Layer 2 of a small transformer language model trained on English Wikipedia (8 layers, counted from 0, width 96). Numbers have three digits each and are written without spaces.
A neuron adds its activation times its output weights to the MLP's output. To switch it off is to set its activation to zero at one token and run the rest of the model.
A neuron's activation on a vector x is GELU(weights . x + bias), where the dot is the dot product.

Input weights of the MLP neurons that the questions are about. A number n stands for (n - 500) times 0.001.
n104 (bias -0.064): 382569335681529701497548490647396345469413596664471423373654579514567480211545348463570446551402618541500393346314618439366676595393711429322511503602482692246339567322504601524549534433493656306462421536457727449507695416547653507471613641437396395423524493579740590292524466437391415673
n142 (bias -0.115): 762508377714679358360619323292771632348445641450518653718387256758596621425500594492492557533566473405427542541516576402678416363738689664546474369134247359219487590614219559370600339440440422829571277392346432404263411368526353478548474590419521439558382512659590595357537403263710641422
n163 (bias -0.099): 630504728435353504328550508586441673528552593601408553504599236504522464485672519481520539406407347680316583556500480326344402716701496632516583488520253315349516632584186326366742600867638567291504539525339643331407460641364487630331174435473544525379536523183481457534231469567405303290
n164 (bias -0.080): 567556580603504540500663352418488512548543536434567557473800462516573477430470481587424519531705544818469551397171393373378239517575753465607508314512520225545524368480732164492396322318752696462563810381429612554455482442372241210463347710656635636617607635534434487350352393527475254558
n191 (bias -0.065): 795347519397444410415480547561628515523615515545314654598361522531586691317496427543508673355732319688394560268360549129348611327556532367474429603489354541527640703436496423353660739604659507524477782442326561630539497484429317556351580535475311661277466632447647549461433362223394419379
n200 (bias -0.018): 235349557702372530632555342574367513600231544615823457297519344464445420391303660388535483355479580594697625458516353546866554599448337635608500357719610509780345444187553579638251561412487556519823378518590665360354448342541451564491807271525448203664461286691306313508415692344477518634
n228 (bias -0.035): 345433476483522536298517280582759295488263556519396513603338470405276414640332635614591666562392453688554654645410460365527538504472331423623331612564625624285439610365459606689444625073747629564457371614399361541563638566364460521344424226257425409584615596440643393376527656750603701414
n251 (bias -0.028): 450605560414471496250387424557827544703279342473500627649281515368598386366526542489548465508244427612573460676519428400229424612630512302421703581613605547773577598592439474393522608508500481189991685283657600599784445596422504353397528246496595529508496581397403534534520538545413653405
n253 (bias -0.106): 375512566253776539341311597741561464430596527491472253319335425573432757615433602571601539509282476547331701505337623628323621262539463457185555611629527538347302481610590284827728667393635553303622305541640685377558299802382673458150549384416448710472535474401261557400491555391724527831
n278 (bias -0.048): 557566506573568554340698598615494529529500529544544535574403303527480570533444565475442644563637541590599395289567558416408424570500417640465413575487471600513352562571474144739569290484582744630478282661602394347461485510723475348238377649528430537520612397362484452415428469370597494430
n311 (bias -0.078): 298391683331389438723444372360544698669326618570463525462275601643467801467418379577522300754279602365693301394441598755440360515544338244433245426261573731596582643634436552739505651301509330409411288349320540519416549393135470773412329622585371787491500660347725702694439491565764572564

Output weights of the MLP neurons that the questions are about. A number n stands for (n - 500) times 0.0009.
n104: 447421444145350299600383190422520569593814332512489414516366732507504409556574339417370587538539492436315454599455421519435525574292642254560646305479493434846651657549496492519633777288507678519463484454391397424517726334435597780620360557572391488337455477431450508355500706560567612556
n142: 485024604340590385651427700687590602423412629570459370554492522520327450655322415560817656507481572504454345556489459493879479569512553476570364575430482496662456289582589477440590441326504722597547593649584439287418691519479682534382394560511370472408616511530340602534657611574379298706
n163: 639359682217504535493534452545585709388512362592540452534343636393553595486439648588559657309545527566519496452544482438547637703535593492258605392613253631359650311379624683459456562314357588629360595520613670339574410458521784237605488624606544566366564563632360371272385282536481364373
n164: 548444329557578496532583360438639459326724446593423598628358669479461403307523741408824328540088526508583338620508744340491669527305276692448734466605539148467301541480417471537665458378550420731496538709516504588362581559523687496512546345524596684689482439693388484419248376504408458766
n191: 331496539430630743532646748561496664621479546430449307472365345514538473686278516469441504635435702390512470685418802504584628753596440567461543354463424512594376592547706472424298433468417649556473213421496408362340580208875701380380562615607594319555493408742290556417357557771607395566
n200: 249475776500673558461737420587661357542404389491337528482495642379451533437413606470606286612474395359491472457627568470738533550586150309411411516468648622469532716539681600215577649396321411450746371098513401449255582393637645491761531331650326295665629725762560746324257439449353626424
n228: 646700551504385523580839496512812597473487439438572478606365627412347519658546701318704545874480381480619483567748614622525591342483460454684487481407393585549530492560284544564524701428387401229403512456622389365451462624473424271406417478492433517742325492154319500464492382496442787269
n251: 544266430737479568620536545235072500426599525537474471482697531659415695610564477491382482421635514443632586175465408683725454419222496818595191546332698469254751225416290518651425286545307707449337454641622402316450673235646528638660625550654574378594552442262566256504646568312349396600
n253: 344561467537521592388516506657477612606619432297509641591569398546476527403434503402437708577516470629471255491491479570510515420435460379518463485440417497627566450239553363556608665376336583538665592469579619245413340430560607711500377552589671565418607553577583584488527333338596634397
n278: 316391317283397433355221473592414250536575121509652361407373545373698480413691661484557534574471649303436720545423508569535762528478471910783622395527516416423699442397411350599500500587590530545424551654167421726659535615721352272346686500549362342645466575455511330619444618516539555593
n311: 565505449438609491595534500721426610657787834515392504336595462587446780543268655491540549425572270786485280345560374556510316373371595405616412322737644471646024481730826486206284579709621863394239704282317400458488485603532271472555066588430412350500676263613518495608312380570569446625

Each question names a token from some text and the token that comes next. It shows the vector x that enters the MLP there. A number n stands for (n - 500) times 0.0082.

Then comes g, the gradient of the next token's log-probability with respect to the MLP's output, scaled to length 1. A neuron's effect is roughly proportional to its activation times (output weights . g). A number n stands for (n - 500) times 0.00079.

"ed", then " in"
x: 238589596463490398549502582490527483683552633429268286510528502464639397704445637428278355605227422725752455598502640459329535627353584544523366671480483384599532520630353621348387625734520467686421572577485311426577588500568454345554559517480463485632324722388665314593401331208574383635
g: 350493611534317482607572394376263697512574416652586710471458537521398557513395676572708509518491310431581595233585689662512266246443160472458394297627645560580434378407447350669474489268436654323553681533499485305635562549682407689444438518329445419550481576613581503571858283458619588600
Switching off which neuron hurts the next token most? n251

"or", then "der"
x: 397619575500498242643470522657503352658813565356319330569598591386681291775371555352423480496407428738668408653397638473345582634503705462433320543480672363472592432601411695530415645664444342656360610577514259460501596551595520347532635550548348335510374770343568419381456230291580207610
g: 406366590529552696457505405606448403773312754548380297301447558616626524708597370395394568389510289489693730270509590482241471501500623714603529400400573373769429671673605713475530507507450436479367241534443531587393491428126561643404626483443676657357513478640611401333415606512384421438
Which two neurons, each switched off alone, lower its probability most, in order? n191, n228

",", then " United"
x: 451556618432446377547575654690447341594617647363491298549596637475609320690433588454488427627456328699565425568471663514412517577309633646394316602439438336591719310656311708421341547639451445689468566492452513406495510487587468333596507520563478483804242567403540345415522298195640415552
g: 531274384602753358482464432344353719605501410262316612555465580298473651746557517511661791765507543715571483433276642369695577435407560562617732364496387341435461424625396567519440305368461418623388557789697487593537380429629568357522395293412520692455517452461299564546520573359478272536
Which two neurons, each switched off alone, lower its probability most, in order? n164, n200

"ru", then "gg"
x: 377556551497452404639544629619526390658679537339306327534439573420623298801356571356519482679449496669639385624406734473322629625213549590573211733479593409521396320526418772468392563588392435680564607535516274402589482510545569396509652494398249431542291701321554281482490374271633516630
g: 647480184462593614387562404309574394614754377681683443363399393554228428597563356424545572658447520369365348442661588619477683421357653589459396266414379374349613483661587573569613619545612687564302529510301810563792249488544503474420328538437429608647485584275332427560542515652641490479
Switching off which neuron hurts the next token most? n228

"ive", then " to"
x: 295654572439421445538626542547586347736904563336277326517557577453829234647422585417279339469408415705567449528449703397476573576217585505487405689468569282496453449632398704433465482642536468681408655578561432508488577561636446312561515561472347449634383653337647366455488333271562308570
g: 476515485452494697647534708793575623460518621589491444465618400699414493496577571660499445340525336658577555381424519536423474383219534161693535288290382474461417381545512449351261632817513436337429591428685554591457413555573308519426444351454537551717699347547425541718305670767279376461
Which neuron, switched off, raises the next token's probability most? n164

" Re", then "t"
x: 270528619489430367715440496491597407652687508236374276422494678351645323725480677527528275641450450680570426567496568449528643723204641574425455589557637419554565432562402712511365520640457260664472570424379317470631517471599566477582717494449317459622315637437571442369500357220556394602
g: 567730836476507336740277519572636585602447418580502408515764502386456574148405461504565403549480382297475443591605693537655586464509286638194614348575619472377577731227514602443496441602308527413485486642460540506491501492570597216539227454593247646554352561555528543332377597499601500620
Switching off which neuron hurts the next token most? n200

"le", then "ton"
x: 368631554396517408581479587470583322604648648317377322545576643534860395663401498394348358669469455676603423600377642380479631576159557580505351690482614239587536260703345751494276630628456197670566600564500405412537417509628476276522556555528405311582358632369652486464481309285605430660
g: 363630544299415250529603477721409336894539586511323405587446424427446563693498516454277572621419489608626351420705319382737207453553566272504624328560350462517556576430414375230577476464713619423372332565552567428573455627686365627487613745539638539564543509636546660567421357268483445629
Switching off which neuron hurts the next token most? n251

"ing", then " "
x: 216596587461512441612546729550498330664559579399307299529593596452697374653387579280325376661334482712655477605417694454411523673439605535465406626417475432580495477609445610434455521552441319688441615628372399411605580592639418426634617516419317449731430601375596209542303305231569391671
g: 560465431372530535471611503410219437575156463579665611529296481679440613474396619388324426504550654445501291464434415357523398905345563634565569492373429446179787709494474695406382444485447545512603522763518549603577482374686487451641442550658553675618327621365309551461565742404316383526
Which neuron, switched off, raises the next token's probability most? n251

"r", then "ru"
x: 335524565473527335562398510519511435632770466518444324574560604348710343839332591398399444543451450606541355627468575535346604507331612503498317786434587295522639233625413750480415569715510407686284686527502292401628453460758515292710569528457485412541326573399582458389467346273714341586
g: 324707439472487693185436657238647634487518422557339682487361517544530366572435342502611586516415673668503455779622240525402452642721689236374563494453537551569658473658312522635626273639209552390677691444508506487422416461395634542506381447400495674338657497624498301371591390332505451554
Switching off which neuron hurts the next token most? n278

" Ro", then "sa"
x: 308557598407424391694456330684528303573658492390298303451571633470616333698382650542441383532459443733565486512448648557410648712298582645420263681509568340567592445593375801545394488622432325660509591407484408434606493413595560380638733574371433493604331591413644494294507267236552456562
g: 576748613375567451441562647858426530490490612594567481518623609647346236628436509444523339525483659275350462432632382343651253469470447577727505593603671408538623526423332532652611513453358444392364394644469346308479472323376605558876566528462528265457358514612671346436533715224386594392
Switching off which neuron hurts the next token most? n104